Layer 9 of a small transformer language model trained on English Wikipedia (14 layers, counted from 0, width 128).
In attention head 1, each number of a token's query is one row of weights dot the token's vector x. The head spreads its attention over the tokens so far by the softmax of query dot key.

Query weights of the head. A number n stands for (n - 500) times 0.00072.
q0: 456 490 562 387 652 583 670 450 357 557 467 582 542 146 641 387 287 383 645 489 594 472 274 511 427 490 433 403 541 526 548 507 520 666 454 295 584 643 402 762 366 550 483 436 588 493 593 545 534 214 517 400 454 571 306 358 612 340 395 406 605 269 332 571 285 423 647 335 613 568 558 286 447 523 408 688 633 500 583 485 613 373 589 533 601 576 409 530 470 591 504 554 437 528 526 451 329 482 593 481 538 385 737 542 493 517 589 432 792 566 533 317 371 500 467 432 468 638 453 742 268 445 537 450 546 477 283 544
q1: 351 588 396 412 500 570 507 549 553 356 732 424 588 532 473 694 507 503 443 420 480 595 579 595 547 607 663 705 622 628 470 696 364 455 560 588 520 601 398 374 694 490 595 592 569 487 561 537 338 574 286 353 568 251 421 463 478 510 341 514 401 446 609 615 648 585 444 540 344 365 546 721 379 305 443 585 331 631 594 365 629 567 455 751 436 322 563 575 543 440 728 528 486 452 668 371 577 459 436 588 486 443 532 503 243 389 481 497 568 468 244 352 487 337 521 486 420 580 323 457 470 504 306 485 400 585 314 480
q2: 472 532 285 441 477 418 642 370 377 582 568 361 434 497 397 509 490 556 463 490 387 471 468 536 550 455 494 513 403 408 575 509 611 881 385 526 608 451 476 426 531 413 380 643 609 488 522 380 540 506 406 618 515 443 551 453 625 477 549 543 625 484 691 503 462 564 581 245 431 383 408 361 693 530 419 481 456 594 553 584 401 451 603 653 591 575 497 378 359 464 510 358 650 586 390 627 474 397 391 643 305 437 584 782 515 337 353 393 545 318 589 580 561 375 388 633 274 625 482 493 394 404 346 497 607 659 558 466
q3: 521 343 533 544 491 522 690 483 356 459 552 360 648 667 261 408 763 571 684 513 447 317 840 605 546 488 573 526 666 336 420 409 177 466 674 531 585 439 389 330 304 768 139 410 346 440 290 559 368 521 408 483 355 572 551 613 432 327 377 183 460 596 406 414 614 439 483 541 629 471 418 683 534 564 654 479 699 553 714 556 618 456 102 412 673 454 500 410 716 500 777 418 397 611 558 300 462 423 556 398 661 648 320 516 352 382 519 443 445 460 633 372 541 336 722 457 612 631 578 649 555 531 343 753 486 278 922 649
q4: 551 240 558 492 481 657 374 523 406 464 486 366 393 469 379 376 558 552 628 599 486 444 719 473 460 443 654 588 712 636 371 535 533 564 469 435 437 382 328 551 460 542 355 361 335 687 364 311 449 309 518 482 489 528 623 394 377 814 512 562 255 361 310 486 452 271 500 472 620 442 730 440 500 405 605 685 519 393 736 471 583 238 318 317 544 430 475 733 678 295 587 405 398 369 477 474 611 511 779 411 707 356 331 590 676 496 689 538 414 654 469 273 486 493 407 629 322 476 568 591 504 399 429 705 447 544 425 438
q5: 801 414 597 438 438 248 299 460 458 323 344 625 389 513 453 626 691 588 656 338 294 414 686 496 513 713 413 610 523 460 390 356 487 348 692 487 384 289 583 328 374 636 474 166 340 455 483 466 387 525 530 424 455 372 491 602 459 426 317 687 597 373 410 637 504 537 399 804 742 425 629 488 413 540 420 444 539 488 721 462 710 362 102 512 504 521 446 682 741 554 710 254 495 431 622 264 422 135 823 302 534 513 655 643 155 351 676 571 522 630 536 546 492 561 576 540 758 355 231 367 559 415 500 424 387 631 587 592
q6: 476 650 518 441 274 570 347 283 642 682 654 347 468 448 606 461 673 560 433 504 318 751 758 478 606 456 606 559 439 507 451 397 469 569 344 364 461 420 483 632 567 555 579 497 442 595 288 525 368 419 803 405 442 405 453 369 268 522 485 630 493 581 389 310 418 490 588 511 384 656 438 548 696 611 643 486 532 589 412 475 281 359 562 615 418 535 458 469 618 519 402 398 451 446 282 625 231 344 694 367 489 507 458 593 583 546 449 482 378 453 418 521 389 436 418 478 274 373 262 530 299 276 394 350 578 698 373 584
q7: 398 433 482 686 581 373 433 458 308 253 486 562 485 242 526 588 573 310 394 580 643 384 459 523 434 472 521 416 397 395 507 643 616 474 531 181 358 473 323 551 460 511 437 418 124 546 732 280 747 485 482 387 539 397 560 592 488 591 392 527 461 526 537 457 419 418 661 352 768 601 590 361 576 532 544 374 489 622 566 717 541 345 553 405 470 282 388 601 528 508 629 253 716 215 374 597 507 519 607 437 545 426 488 497 298 570 537 684 803 433 274 362 514 633 539 721 602 528 507 575 622 551 437 381 618 443 526 460
q8: 687 533 507 626 733 416 441 523 521 171 428 360 522 291 416 493 211 548 395 470 358 574 287 538 456 507 426 738 469 427 744 411 536 627 565 394 434 572 732 478 619 462 570 546 716 374 248 371 557 685 442 399 504 445 593 373 441 534 584 489 292 751 297 397 441 411 652 381 550 393 568 387 279 458 666 283 423 631 164 484 549 370 602 483 419 434 439 415 500 400 387 368 523 433 399 563 440 489 533 615 511 383 606 387 514 394 418 527 437 309 276 489 375 635 696 425 654 552 482 559 635 504 563 374 577 396 331 536
q9: 478 598 522 484 524 367 383 562 426 660 627 415 395 437 504 377 449 613 269 716 383 542 496 520 297 543 562 535 500 639 556 740 467 573 525 344 470 450 540 603 433 407 708 456 649 557 534 432 688 590 549 571 532 399 531 616 621 508 645 303 471 526 443 584 639 598 543 382 460 228 555 348 496 443 574 716 598 387 324 477 656 504 380 382 775 575 768 624 500 453 465 523 224 710 408 826 452 546 647 389 417 530 705 581 500 320 487 746 553 454 667 677 625 397 753 372 280 521 252 488 605 551 331 722 376 562 719 378
q10: 341 492 781 417 761 488 292 484 260 518 806 374 591 563 534 403 362 574 455 302 687 557 386 539 135 612 559 426 452 450 199 461 374 669 511 327 538 442 452 448 324 562 443 496 446 403 575 443 611 245 530 795 598 435 515 350 537 647 678 630 450 474 477 515 440 518 574 512 599 659 360 431 457 575 347 523 398 566 379 604 805 346 465 536 564 715 659 350 524 500 523 504 621 734 448 641 372 604 281 443 542 496 557 705 736 481 770 512 435 493 516 393 445 464 468 555 484 668 383 439 666 675 484 458 488 537 423 463
q11: 562 532 254 376 570 701 587 345 542 473 582 581 528 500 288 910 812 647 473 597 496 540 513 479 437 284 504 186 504 552 307 519 349 391 555 353 595 691 565 492 414 508 230 573 484 590 476 524 481 465 680 547 308 462 384 398 462 443 475 385 537 469 325 772 709 439 471 355 330 192 473 492 633 414 656 294 464 588 157 647 518 603 358 305 449 563 608 684 454 364 306 504 374 576 345 349 716 311 522 451 694 583 572 264 523 417 359 610 560 406 621 438 531 470 571 634 670 511 515 534 461 629 504 509 657 513 310 558
q12: 379 694 531 423 416 547 444 602 627 381 669 579 468 394 437 462 354 543 343 626 684 677 551 577 518 385 493 591 530 636 500 767 314 690 418 558 348 721 476 321 420 301 645 595 622 440 475 557 345 476 364 323 557 549 514 395 727 457 460 496 570 507 589 599 595 408 613 500 223 541 613 663 410 437 524 482 285 606 507 553 374 654 612 691 528 419 548 442 496 555 471 641 366 443 493 670 433 378 469 726 401 415 639 359 449 500 394 522 521 620 411 294 462 497 478 134 341 427 568 428 511 552 466 383 744 596 331 424
q13: 427 257 598 596 641 474 479 588 476 575 420 597 596 688 482 553 780 589 612 420 397 321 639 596 496 633 476 566 674 362 447 447 472 388 706 393 557 453 638 441 377 711 318 411 284 398 291 543 500 549 465 605 497 416 543 500 409 605 544 356 456 641 360 441 610 620 320 523 616 372 417 452 471 571 455 468 621 531 634 465 691 381 169 294 528 493 438 507 633 481 638 350 394 583 692 382 490 627 705 332 791 450 447 593 400 472 536 500 303 577 620 476 583 440 507 628 555 587 359 569 412 507 390 764 394 337 718 664
q14: 211 621 403 252 291 648 496 417 675 489 592 361 627 458 634 698 542 303 511 478 479 507 394 492 580 580 518 368 601 607 602 514 604 771 500 424 500 534 263 368 468 388 658 581 637 476 819 548 446 486 345 522 444 597 393 464 610 526 466 447 469 403 507 450 635 408 583 315 653 504 454 546 511 441 382 646 442 564 384 519 329 447 586 465 777 373 599 546 492 633 620 526 252 607 519 383 497 326 261 607 277 642 562 514 514 467 500 545 750 317 458 553 564 469 439 200 466 637 772 527 319 592 737 415 500 540 355 450
q15: 423 411 530 408 309 588 507 405 440 434 564 636 381 532 392 530 422 468 365 699 359 274 416 539 629 259 454 332 504 506 385 286 573 683 513 525 568 531 457 613 675 458 435 477 438 532 341 524 590 618 537 654 477 794 528 540 609 427 489 663 310 436 575 371 344 500 553 390 411 328 440 497 694 523 580 445 432 562 426 641 230 582 462 532 476 527 550 424 500 614 521 538 370 662 594 466 630 465 383 688 381 493 308 728 705 338 368 388 534 394 732 656 576 516 457 395 371 497 503 442 355 350 576 492 586 526 531 247
q16: 422 551 500 395 346 545 561 552 570 448 426 521 547 451 700 475 601 634 450 633 573 318 552 624 622 469 643 403 358 432 389 294 415 658 615 455 648 467 500 479 354 762 591 357 624 527 374 496 493 307 436 489 528 415 453 389 859 390 395 436 585 325 558 514 450 542 355 484 334 317 518 670 772 623 443 283 334 340 611 382 395 602 238 384 684 478 584 535 577 568 334 500 450 427 401 485 635 331 564 603 518 550 704 708 160 285 336 437 453 500 633 507 468 422 485 437 544 622 472 519 428 273 569 432 575 693 603 479
q17: 535 616 395 369 195 497 593 510 651 450 512 522 532 380 602 687 547 461 560 490 463 626 327 503 673 269 413 294 397 546 458 506 342 634 657 487 636 619 563 491 481 490 384 344 471 497 180 519 487 583 465 452 592 631 396 580 800 362 413 359 457 589 578 444 571 581 586 441 328 378 544 568 681 582 310 345 416 438 590 648 291 644 493 528 394 615 544 363 534 450 460 500 456 438 633 448 623 330 389 480 407 391 442 608 572 382 543 533 519 372 534 531 575 418 335 424 526 455 584 486 529 351 425 386 465 394 434 383
q18: 467 483 475 535 765 543 437 539 317 580 394 582 454 353 773 512 470 815 265 440 815 592 449 357 384 572 419 350 438 465 347 293 439 419 687 431 466 624 816 418 463 735 571 609 466 516 189 525 700 541 525 257 584 562 555 546 527 389 491 161 401 537 609 512 458 629 828 478 369 346 346 877 636 587 467 492 316 548 687 530 234 343 509 563 513 625 622 423 478 435 466 513 363 534 575 647 591 377 379 452 892 412 167 644 541 683 430 496 466 532 697 545 313 421 588 440 504 677 399 406 537 496 513 440 330 281 521 520
q19: 560 547 586 364 323 549 648 593 585 333 707 518 644 433 235 500 774 399 622 596 675 555 484 425 396 344 483 254 654 619 532 398 468 548 382 683 580 589 472 465 546 430 587 521 702 507 572 329 546 611 428 479 717 407 551 418 806 448 481 526 603 461 493 598 370 392 478 578 356 408 493 691 559 435 603 543 449 556 453 615 464 443 459 421 594 266 426 623 342 217 493 674 565 398 408 449 576 544 524 771 475 547 246 642 479 568 665 608 409 541 359 609 377 592 420 110 282 554 416 577 590 424 408 472 603 615 452 454
q20: 373 622 284 447 666 448 366 600 308 508 504 459 776 300 620 426 544 586 442 590 613 500 467 483 683 416 289 478 500 425 537 547 360 240 335 552 344 724 467 533 430 573 631 622 385 620 296 361 443 596 396 455 568 625 636 384 693 282 631 596 536 641 449 752 546 395 331 265 289 463 573 665 735 683 529 265 227 504 408 556 636 763 397 444 609 404 680 390 174 513 650 655 442 699 624 525 447 705 915 324 286 513 540 367 431 533 360 717 475 647 438 443 586 611 364 341 320 575 671 235 425 584 371 579 565 188 402 492
q21: 542 532 359 529 644 647 520 651 423 542 470 585 874 365 598 504 488 603 551 605 412 762 540 660 480 515 389 821 508 623 500 600 380 428 485 459 599 581 761 701 266 411 448 580 692 662 586 710 577 574 559 586 541 521 420 433 453 315 368 471 418 262 671 565 433 355 414 649 521 542 673 572 399 418 667 377 464 370 622 563 663 475 617 826 389 693 477 534 428 504 443 593 211 472 350 198 478 608 636 546 520 354 508 537 577 469 627 745 349 276 666 604 269 478 442 261 241 485 531 466 531 604 269 544 431 357 645 686
q22: 713 421 667 653 613 403 403 597 463 424 454 489 646 597 429 507 582 388 500 492 634 749 324 348 325 543 547 396 532 383 671 570 647 485 395 473 583 492 329 661 567 316 508 536 443 814 593 549 397 622 407 338 461 484 386 556 319 546 317 562 645 496 345 289 556 359 318 472 500 774 547 702 343 411 684 451 534 598 485 215 667 437 661 368 616 701 504 453 628 312 343 377 444 352 246 530 459 550 479 477 354 560 452 531 478 671 492 616 640 418 441 580 657 504 586 358 412 412 333 596 582 437 787 571 669 258 351 551
q23: 628 477 496 435 862 276 485 396 459 627 322 666 496 460 420 511 380 525 607 453 213 694 453 336 492 726 489 683 553 759 427 743 436 457 695 528 616 607 350 447 401 619 345 631 418 555 515 256 508 668 642 298 419 616 484 243 558 204 287 504 657 412 348 347 731 474 448 388 387 526 680 574 504 511 451 535 508 522 688 418 569 714 342 471 589 373 556 414 422 411 508 552 590 344 619 481 458 567 461 462 477 635 681 356 523 477 642 432 535 785 630 530 417 453 435 385 409 387 571 591 404 289 710 303 627 496 705 462
q24: 346 431 443 532 656 607 400 544 500 470 169 496 538 532 572 451 548 436 762 382 411 222 376 635 431 559 485 461 418 312 511 371 628 788 324 274 346 504 571 646 530 527 515 389 414 664 656 427 549 523 553 545 339 373 825 561 521 394 460 712 645 360 465 311 401 511 433 417 339 537 455 419 598 714 624 277 546 611 485 436 487 492 461 427 443 344 388 697 610 320 425 386 642 419 395 527 343 543 415 418 822 515 304 443 589 302 722 635 577 282 484 511 440 652 363 484 390 486 704 668 359 347 508 343 534 295 340 553
q25: 412 362 496 368 549 571 486 620 789 493 473 850 424 474 543 372 447 689 529 548 399 770 391 504 522 645 570 392 558 442 529 459 589 621 507 350 485 693 409 419 614 519 380 476 647 283 633 493 585 285 805 553 369 457 493 583 570 507 428 357 479 561 361 416 399 336 448 492 371 602 577 483 722 342 603 475 692 283 522 618 743 440 559 393 373 468 197 489 508 613 485 582 427 694 791 525 404 434 713 516 420 460 539 648 328 342 379 388 474 503 367 359 549 572 629 507 544 476 388 469 500 667 431 379 516 369 489 333
q26: 493 378 504 456 548 235 721 465 593 665 471 288 378 449 424 782 350 599 417 496 518 293 513 468 443 423 695 410 553 680 466 682 582 485 571 437 607 574 715 414 293 602 645 434 674 369 549 554 634 458 696 466 595 406 639 561 696 613 591 726 543 462 331 393 451 426 350 648 656 537 622 888 539 594 410 447 477 419 401 439 662 448 453 449 732 633 700 323 606 592 508 551 387 596 464 193 608 628 394 429 626 572 476 703 344 345 419 484 515 594 404 511 608 446 364 469 426 532 592 361 367 176 342 631 496 717 477 493
q27: 519 629 481 492 677 347 538 172 555 467 528 415 606 425 459 530 516 486 590 733 829 233 530 520 413 471 544 590 580 407 549 550 204 719 511 539 568 477 449 652 459 543 629 405 366 702 662 382 526 429 567 459 753 322 385 384 545 214 504 287 532 515 428 441 462 339 738 769 512 629 290 627 577 367 381 436 420 635 470 450 365 354 512 884 534 432 434 628 387 690 531 267 336 466 716 603 452 592 366 551 470 511 464 440 544 635 614 594 733 565 651 434 633 518 448 628 465 365 434 472 398 595 653 483 517 475 411 544
q28: 473 608 602 542 413 583 675 652 621 438 594 484 397 806 579 528 488 511 342 426 670 436 763 492 528 469 446 763 462 666 753 485 285 476 351 430 376 688 322 547 472 475 508 816 371 523 595 272 516 725 417 512 382 509 492 607 650 618 467 562 553 441 576 369 353 396 739 517 592 547 682 427 834 523 304 384 556 523 437 705 616 521 582 352 432 520 422 693 432 571 341 643 597 520 622 320 500 386 535 582 612 424 458 578 349 385 456 261 496 387 626 348 434 974 492 352 618 492 403 462 587 500 691 274 417 173 386 477
q29: 446 670 562 512 566 553 603 582 257 401 392 523 646 508 508 609 549 540 402 419 469 337 270 389 720 432 347 419 546 772 480 641 639 376 740 664 492 391 596 396 422 391 790 519 296 613 374 480 771 590 359 574 534 508 400 512 314 472 409 693 616 555 611 531 539 271 312 713 517 438 680 443 492 395 248 540 623 420 634 598 447 706 464 237 563 528 604 576 382 686 314 816 240 472 475 714 489 524 526 267 259 449 361 610 577 480 570 410 695 451 596 446 396 694 558 520 540 333 576 593 543 591 471 303 765 392 448 392
q30: 431 488 427 406 618 334 554 548 386 628 478 439 391 464 458 412 363 373 454 484 436 708 474 427 345 507 398 364 720 456 334 493 389 385 507 484 480 528 606 592 688 388 430 707 322 578 577 527 523 716 438 730 771 296 591 601 479 337 476 504 434 377 637 492 508 406 387 416 480 314 462 331 671 397 511 207 504 677 702 366 583 301 720 559 523 380 292 670 442 305 448 576 492 433 587 469 376 72 552 368 469 539 795 634 655 423 487 411 520 755 422 739 375 515 394 488 667 405 738 571 523 488 749 561 787 568 504 427
q31: 376 418 452 539 418 369 433 800 605 579 441 551 459 330 659 548 488 653 445 447 803 481 342 550 196 429 655 573 583 708 489 577 675 629 622 623 616 404 388 522 618 393 627 590 356 465 489 732 427 367 415 246 735 349 334 604 244 569 644 488 606 456 320 565 704 270 307 227 621 435 457 428 519 415 452 683 422 460 545 619 629 481 615 557 437 455 544 518 417 558 420 577 500 225 532 717 503 511 488 390 526 556 722 490 580 511 338 473 387 542 535 467 482 651 398 615 538 784 384 388 519 516 290 454 451 582 603 394

Each question shows a short text with each token's key, already scaled and adjusted for position as the last token sees it. A number n stands for (n - 500) times 0.0039.

Then comes the last token's vector x. A number n stands for (n - 500) times 0.016.

0 ".": 520 526 470 460 519 456 483 494 501 516 464 515 474 436 553 364 364 230 535 483 506 528 512 477 491 498 513 490 499 516 492 519
1 " His": 517 535 420 496 515 484 498 498 488 501 487 507 508 475 552 376 415 291 517 463 517 494 489 495 504 493 519 495 506 515 527 501
2 " C": 460 527 483 514 512 491 482 501 462 486 421 533 564 540 514 446 480 341 505 541 511 524 494 543 488 480 531 500 517 472 494 483
3 "ur": 450 520 443 494 517 491 475 467 426 484 459 541 510 534 510 463 440 327 511 478 532 492 431 543 506 496 505 520 546 491 482 459
4 "ri": 447 532 463 508 522 483 477 474 440 517 466 552 475 546 507 408 409 321 527 462 498 492 455 513 486 513 488 509 511 488 478 455
5 "e": 489 499 470 497 530 493 464 464 461 525 467 538 450 565 497 416 439 286 524 507 491 495 466 525 511 479 482 522 521 480 497 457
6 " Cup": 529 470 476 524 541 492 468 486 481 488 461 530 466 561 475 404 456 337 495 507 505 507 471 521 475 492 489 514 537 487 501 466
x: 635 394 669 459 479 598 371 700 473 623 554 406 541 331 462 394 548 366 604 456 549 435 512 635 520 620 535 587 541 379 540 483 689 497 419 374 465 402 400 360 408 443 588 471 503 296 431 515 411 562 444 350 496 430 521 552 295 670 527 428 594 466 274 457 580 565 388 526 550 514 462 497 327 532 643 609 401 503 430 532 644 310 537 485 527 453 564 590 645 535 588 643 348 349 572 567 276 396 683 470 499 484 391 486 432 550 701 595 547 503 330 542 499 471 629 438 538 526 480 489 511 614 519 574 439 514 373 475
Which two tokens does the last token look at most, in order? 0 ".", 1 " His"

0 "ow": 538 561 443 473 546 448 470 483 450 530 430 535 457 430 534 413 402 222 539 480 511 509 475 496 484 499 518 523 507 520 489 494
1 " per": 542 546 434 491 562 451 467 476 470 510 432 561 508 476 552 369 340 269 540 505 542 496 507 515 506 475 544 524 502 530 505 446
2 "p": 492 549 425 466 519 460 458 518 473 525 418 513 578 557 546 409 414 241 530 522 504 506 497 560 518 495 523 515 519 538 504 484
3 "end": 478 538 438 502 551 440 455 465 440 498 470 509 536 543 508 354 388 216 528 491 529 496 474 510 453 494 523 518 504 546 494 537
4 "ic": 474 498 442 501 516 480 451 460 416 509 465 517 471 560 520 429 396 244 508 504 493 504 437 523 485 474 531 518 503 532 470 442
5 "ular": 475 501 443 518 568 466 432 496 456 508 446 510 486 566 487 395 431 243 518 492 510 492 466 504 483 455 526 526 510 550 526 434
6 " to": 514 499 416 542 548 466 479 505 492 513 458 518 463 558 498 373 371 195 516 492 531 514 496 473 495 500 521 527 472 535 510 476
x: 567 514 451 491 435 503 443 543 404 547 578 546 442 403 518 433 519 600 488 566 509 366 436 247 449 560 540 402 741 523 502 539 662 350 555 508 481 468 489 361 509 458 583 586 514 541 527 528 478 396 548 378 438 482 492 462 360 636 672 688 421 484 506 502 397 434 414 672 613 593 517 424 466 225 409 605 448 460 531 464 447 425 522 372 473 476 420 619 526 614 548 492 418 626 473 599 549 563 605 234 533 419 227 450 595 447 612 354 610 589 613 529 446 574 623 478 561 619 696 494 446 558 538 541 505 426 419 443
To which token does the last token give the most attention? 6 " to"

0 "os": 523 531 472 471 540 472 468 480 454 526 465 517 456 462 527 410 406 295 525 501 508 504 475 498 483 495 501 522 510 496 495 490
1 "ited": 526 531 436 488 545 444 455 505 477 513 460 527 498 459 543 386 416 260 516 484 515 513 510 480 481 501 515 525 511 529 516 492
2 " be": 513 552 422 488 505 453 466 471 495 501 450 505 541 528 553 386 407 257 520 518 505 500 503 508 509 515 513 509 498 516 508 458
3 "y": 479 540 411 484 528 481 500 486 457 491 479 521 546 552 527 382 411 292 521 487 504 507 511 532 495 519 489 482 468 530 493 485
4 "ond": 469 539 420 526 545 449 477 486 470 497 472 521 518 540 520 390 389 271 535 471 530 521 506 476 499 493 498 510 494 526 514 514
5 " its": 490 499 441 530 534 477 474 496 479 507 483 517 481 553 489 365 442 267 512 489 515 496 467 496 477 472 509 512 515 512 518 477
6 " m": 537 476 481 499 543 465 454 484 473 494 440 514 493 559 497 402 425 273 500 533 508 508 457 547 478 497 535 522 500 498 512 442
x: 475 553 429 529 489 448 225 597 522 397 358 483 402 523 433 554 450 531 610 538 526 410 515 346 265 545 607 572 706 378 566 323 569 276 543 508 576 571 577 459 471 548 536 470 319 626 511 469 493 521 473 474 506 480 521 629 314 601 516 459 477 508 308 462 531 597 347 686 728 458 661 522 488 383 564 381 477 497 372 258 540 463 519 449 396 654 561 492 486 574 644 422 481 679 489 431 467 542 744 266 456 515 476 495 423 578 933 522 577 521 585 627 573 713 464 451 581 641 584 718 400 731 397 484 483 379 228 495
Which token does the last token look at most, and with what share of its attention? 4 "ond", with about 50%

0 " down": 521 534 427 465 531 433 476 493 504 489 448 524 455 420 569 348 395 216 520 465 507 513 517 487 508 494 527 518 483 544 494 481
1 " from": 530 554 415 475 524 443 481 518 498 516 468 521 499 458 564 347 372 223 518 487 512 516 535 499 488 509 516 520 498 523 514 504
2 " its": 513 541 420 499 524 459 488 509 491 506 497 510 529 507 527 318 425 250 512 477 523 501 477 491 469 464 506 509 515 520 527 488
3 " up": 473 542 434 493 544 461 464 525 505 470 432 517 519 561 503 345 434 305 516 489 529 489 500 500 508 491 514 515 480 539 489 447
4 "per": 452 534 405 489 535 472 491 502 477 497 451 529 506 577 503 386 400 263 543 477 522 494 492 519 479 479 523 509 500 560 488 485
5 " cour": 491 493 418 493 528 491 471 492 488 478 427 503 457 577 491 423 477 281 479 462 522 481 467 542 534 500 540 522 516 566 499 441
6 "se": 519 473 429 519 546 471 450 485 450 499 440 504 430 579 498 383 447 259 523 499 493 505 481 534 488 505 504 525 493 517 502 494
x: 684 488 613 417 525 432 356 560 474 510 624 559 571 382 627 423 398 473 481 648 588 449 463 480 409 588 562 528 725 517 427 414 697 551 580 424 438 386 405 392 395 481 660 571 539 572 551 464 360 486 389 470 361 341 664 534 440 559 548 381 371 654 434 389 508 346 347 591 530 484 625 588 286 347 587 545 457 663 385 431 524 374 440 457 574 511 533 590 414 509 617 556 500 605 492 687 413 511 603 207 629 659 480 299 536 514 638 514 544 566 411 565 424 563 566 511 541 478 570 511 550 672 328 474 563 518 387 506
To which token does the last token give the most attention? 1 " from"

0 " played": 502 513 426 441 528 426 484 484 525 493 496 493 467 418 588 303 353 184 499 483 506 517 505 495 493 493 522 523 463 507 519 465
1 " in": 518 528 413 478 520 441 488 515 516 508 461 487 486 437 573 337 317 182 497 497 528 512 545 492 513 526 510 509 484 516 514 496
2 " their": 514 535 401 494 519 465 479 505 474 519 510 490 517 473 551 324 383 222 521 476 519 494 489 487 496 472 526 491 500 528 509 490
3 " match": 475 565 390 489 527 472 473 474 506 484 457 482 565 573 533 342 420 267 510 497 517 503 517 552 510 516 515 507 499 486 489 500
4 " against": 468 555 381 526 559 468 518 502 517 485 491 516 505 534 529 325 350 228 497 474 517 518 537 480 513 515 530 501 466 521 500 506
5 " the": 489 521 421 513 523 503 492 537 488 522 495 498 471 552 476 338 398 232 505 481 495 480 467 504 499 477 490 488 520 499 503 494
6 " in": 525 482 377 516 534 479 481 499 489 477 437 509 444 579 479 339 388 257 515 517 551 512 526 523 524 521 485 505 477 508 503 488
x: 574 494 510 440 421 398 391 474 366 478 504 437 516 393 322 516 616 588 532 455 402 360 580 426 501 535 422 588 694 561 343 409 578 466 486 525 597 472 577 538 608 498 616 378 413 439 485 480 426 390 559 461 260 559 646 535 342 647 639 536 377 562 491 495 422 336 466 548 608 519 467 420 298 431 555 480 484 622 505 431 535 342 445 472 470 464 545 608 674 543 657 521 388 554 506 593 530 441 736 341 435 411 345 638 571 394 635 416 536 478 698 537 480 512 613 439 733 517 654 570 633 534 473 460 598 520 456 437
To which token does the last token give the most attention? 4 " against"

0 ",": 512 527 465 473 525 462 490 495 501 503 487 514 478 443 550 386 396 297 523 497 500 523 515 484 496 488 506 493 510 518 500 498
1 " he": 529 544 471 464 474 483 489 474 502 513 489 501 518 485 566 402 413 306 519 491 505 510 482 519 496 521 495 507 479 508 521 505
2 " began": 517 525 426 493 515 445 473 504 513 503 484 507 504 479 555 342 377 298 512 481 506 501 517 477 506 514 504 516 485 524 526 491
3 " his": 490 525 431 499 524 490 496 502 483 507 497 498 508 502 528 388 419 328 507 471 518 496 487 488 497 493 519 508 508 524 524 495
4 " education": 461 525 432 491 534 483 471 479 493 499 486 484 502 550 508 376 418 349 516 496 492 482 464 531 501 492 513 519 496 491 516 465
5 " at": 488 521 420 510 548 483 496 511 517 497 459 499 464 542 508 373 400 311 494 501 489 503 513 499 514 517 507 496 497 508 527 482
6 " C": 541 479 464 513 519 497 491 509 483 488 451 521 500 541 502 450 477 369 501 526 505 524 509 535 490 487 513 497 509 478 508 487
x: 672 465 546 494 451 601 424 501 545 569 265 385 477 501 478 441 672 523 622 414 338 407 670 565 343 654 515 489 651 450 381 344 563 488 365 609 571 484 569 512 457 487 544 453 378 411 547 411 502 564 604 585 573 339 466 612 225 648 515 430 634 538 563 279 439 588 470 447 500 455 562 294 472 415 623 523 583 407 532 290 627 256 406 458 369 569 393 493 406 480 589 399 581 640 574 410 447 595 974 352 652 450 384 409 491 555 751 573 602 644 455 617 495 433 541 452 630 473 266 552 517 623 402 628 453 399 422 420
To which token does the last token give the most attention? 5 " at"

0 "1": 523 521 475 460 554 457 486 494 492 520 475 505 483 491 554 420 406 295 523 496 521 518 500 459 500 486 515 521 487 538 476 491
1 "3": 523 527 458 481 537 474 487 500 494 523 486 509 527 496 544 420 413 307 519 504 516 528 506 481 490 494 520 507 490 519 490 486
2 " V": 487 545 468 481 513 472 461 485 473 495 466 523 559 533 498 425 482 338 508 515 517 517 466 534 483 480 535 516 505 481 518 467
3 "od": 459 520 473 487 513 476 457 474 446 505 466 536 514 567 500 467 435 350 509 503 521 508 453 509 481 496 490 516 529 490 486 466
4 "ac": 468 504 454 482 518 493 472 499 431 510 457 523 481 549 508 427 440 331 515 486 469 515 479 512 501 478 505 506 506 494 486 450
5 "om": 496 509 451 516 530 484 486 486 469 495 451 518 456 562 486 457 440 330 528 498 506 516 476 538 499 503 491 498 523 496 507 479
6 " Cup": 519 476 484 520 535 487 469 482 473 494 466 523 468 559 474 426 467 349 497 503 503 504 469 517 475 497 491 511 539 495 506 466
x: 583 392 591 416 495 562 418 696 489 617 552 457 568 359 522 347 486 360 550 472 494 420 572 570 530 755 500 610 620 362 550 500 644 467 401 352 416 380 448 396 441 367 660 415 568 345 452 498 455 546 388 288 489 355 521 495 296 681 590 404 554 579 313 466 619 568 363 557 560 548 462 538 326 500 697 674 387 520 485 555 597 260 631 444 595 452 551 527 680 490 609 620 320 422 517 561 223 411 665 449 549 484 386 585 438 635 725 515 622 462 267 537 487 438 539 532 513 532 424 472 532 611 577 530 494 540 352 493
To which token does the last token give the most attention? 0 "1"

0 ".": 517 522 474 467 516 463 486 495 501 513 470 513 478 446 545 385 386 272 529 486 505 524 510 481 492 498 511 491 499 514 494 516
1 " The": 517 527 447 487 521 486 489 521 490 503 483 507 513 490 505 381 425 309 520 494 494 485 482 508 488 473 496 495 519 516 524 493
2 " lim": 495 537 453 501 517 488 496 490 481 493 458 524 548 503 525 425 443 319 528 486 527 487 480 544 513 480 526 519 492 515 501 453
3 "its": 492 541 428 513 526 462 475 490 493 490 482 505 558 529 512 352 436 322 515 498 501 506 500 520 488 482 482 534 499 511 495 520
4 " of": 485 528 422 506 545 470 486 520 512 486 479 520 500 541 510 385 409 293 497 509 516 510 509 487 489 496 517 514 501 505 518 489
5 " this": 491 508 426 516 542 477 497 498 502 491 493 498 466 554 495 379 415 330 506 502 510 488 513 509 496 477 492 515 511 514 528 497
6 " bas": 535 474 463 508 568 495 463 477 466 485 450 517 458 558 494 401 461 333 515 524 513 493 463 516 508 486 526 530 494 501 493 456
x: 591 486 566 488 543 418 275 586 432 504 456 422 419 555 558 553 413 669 669 499 531 424 451 522 458 606 423 633 586 403 478 343 660 414 616 468 378 469 459 400 357 440 648 613 334 566 391 493 581 526 524 440 295 407 462 603 337 557 505 639 518 582 368 400 395 442 337 563 639 395 564 545 405 371 622 561 472 516 531 490 626 565 423 380 341 373 481 466 510 465 620 387 477 633 408 591 442 401 686 369 594 670 477 447 396 651 853 631 563 696 621 518 449 610 474 541 428 501 666 610 500 709 408 581 572 394 265 426
Which two tokens does the last token look at most, in order? 5 " this", 4 " of"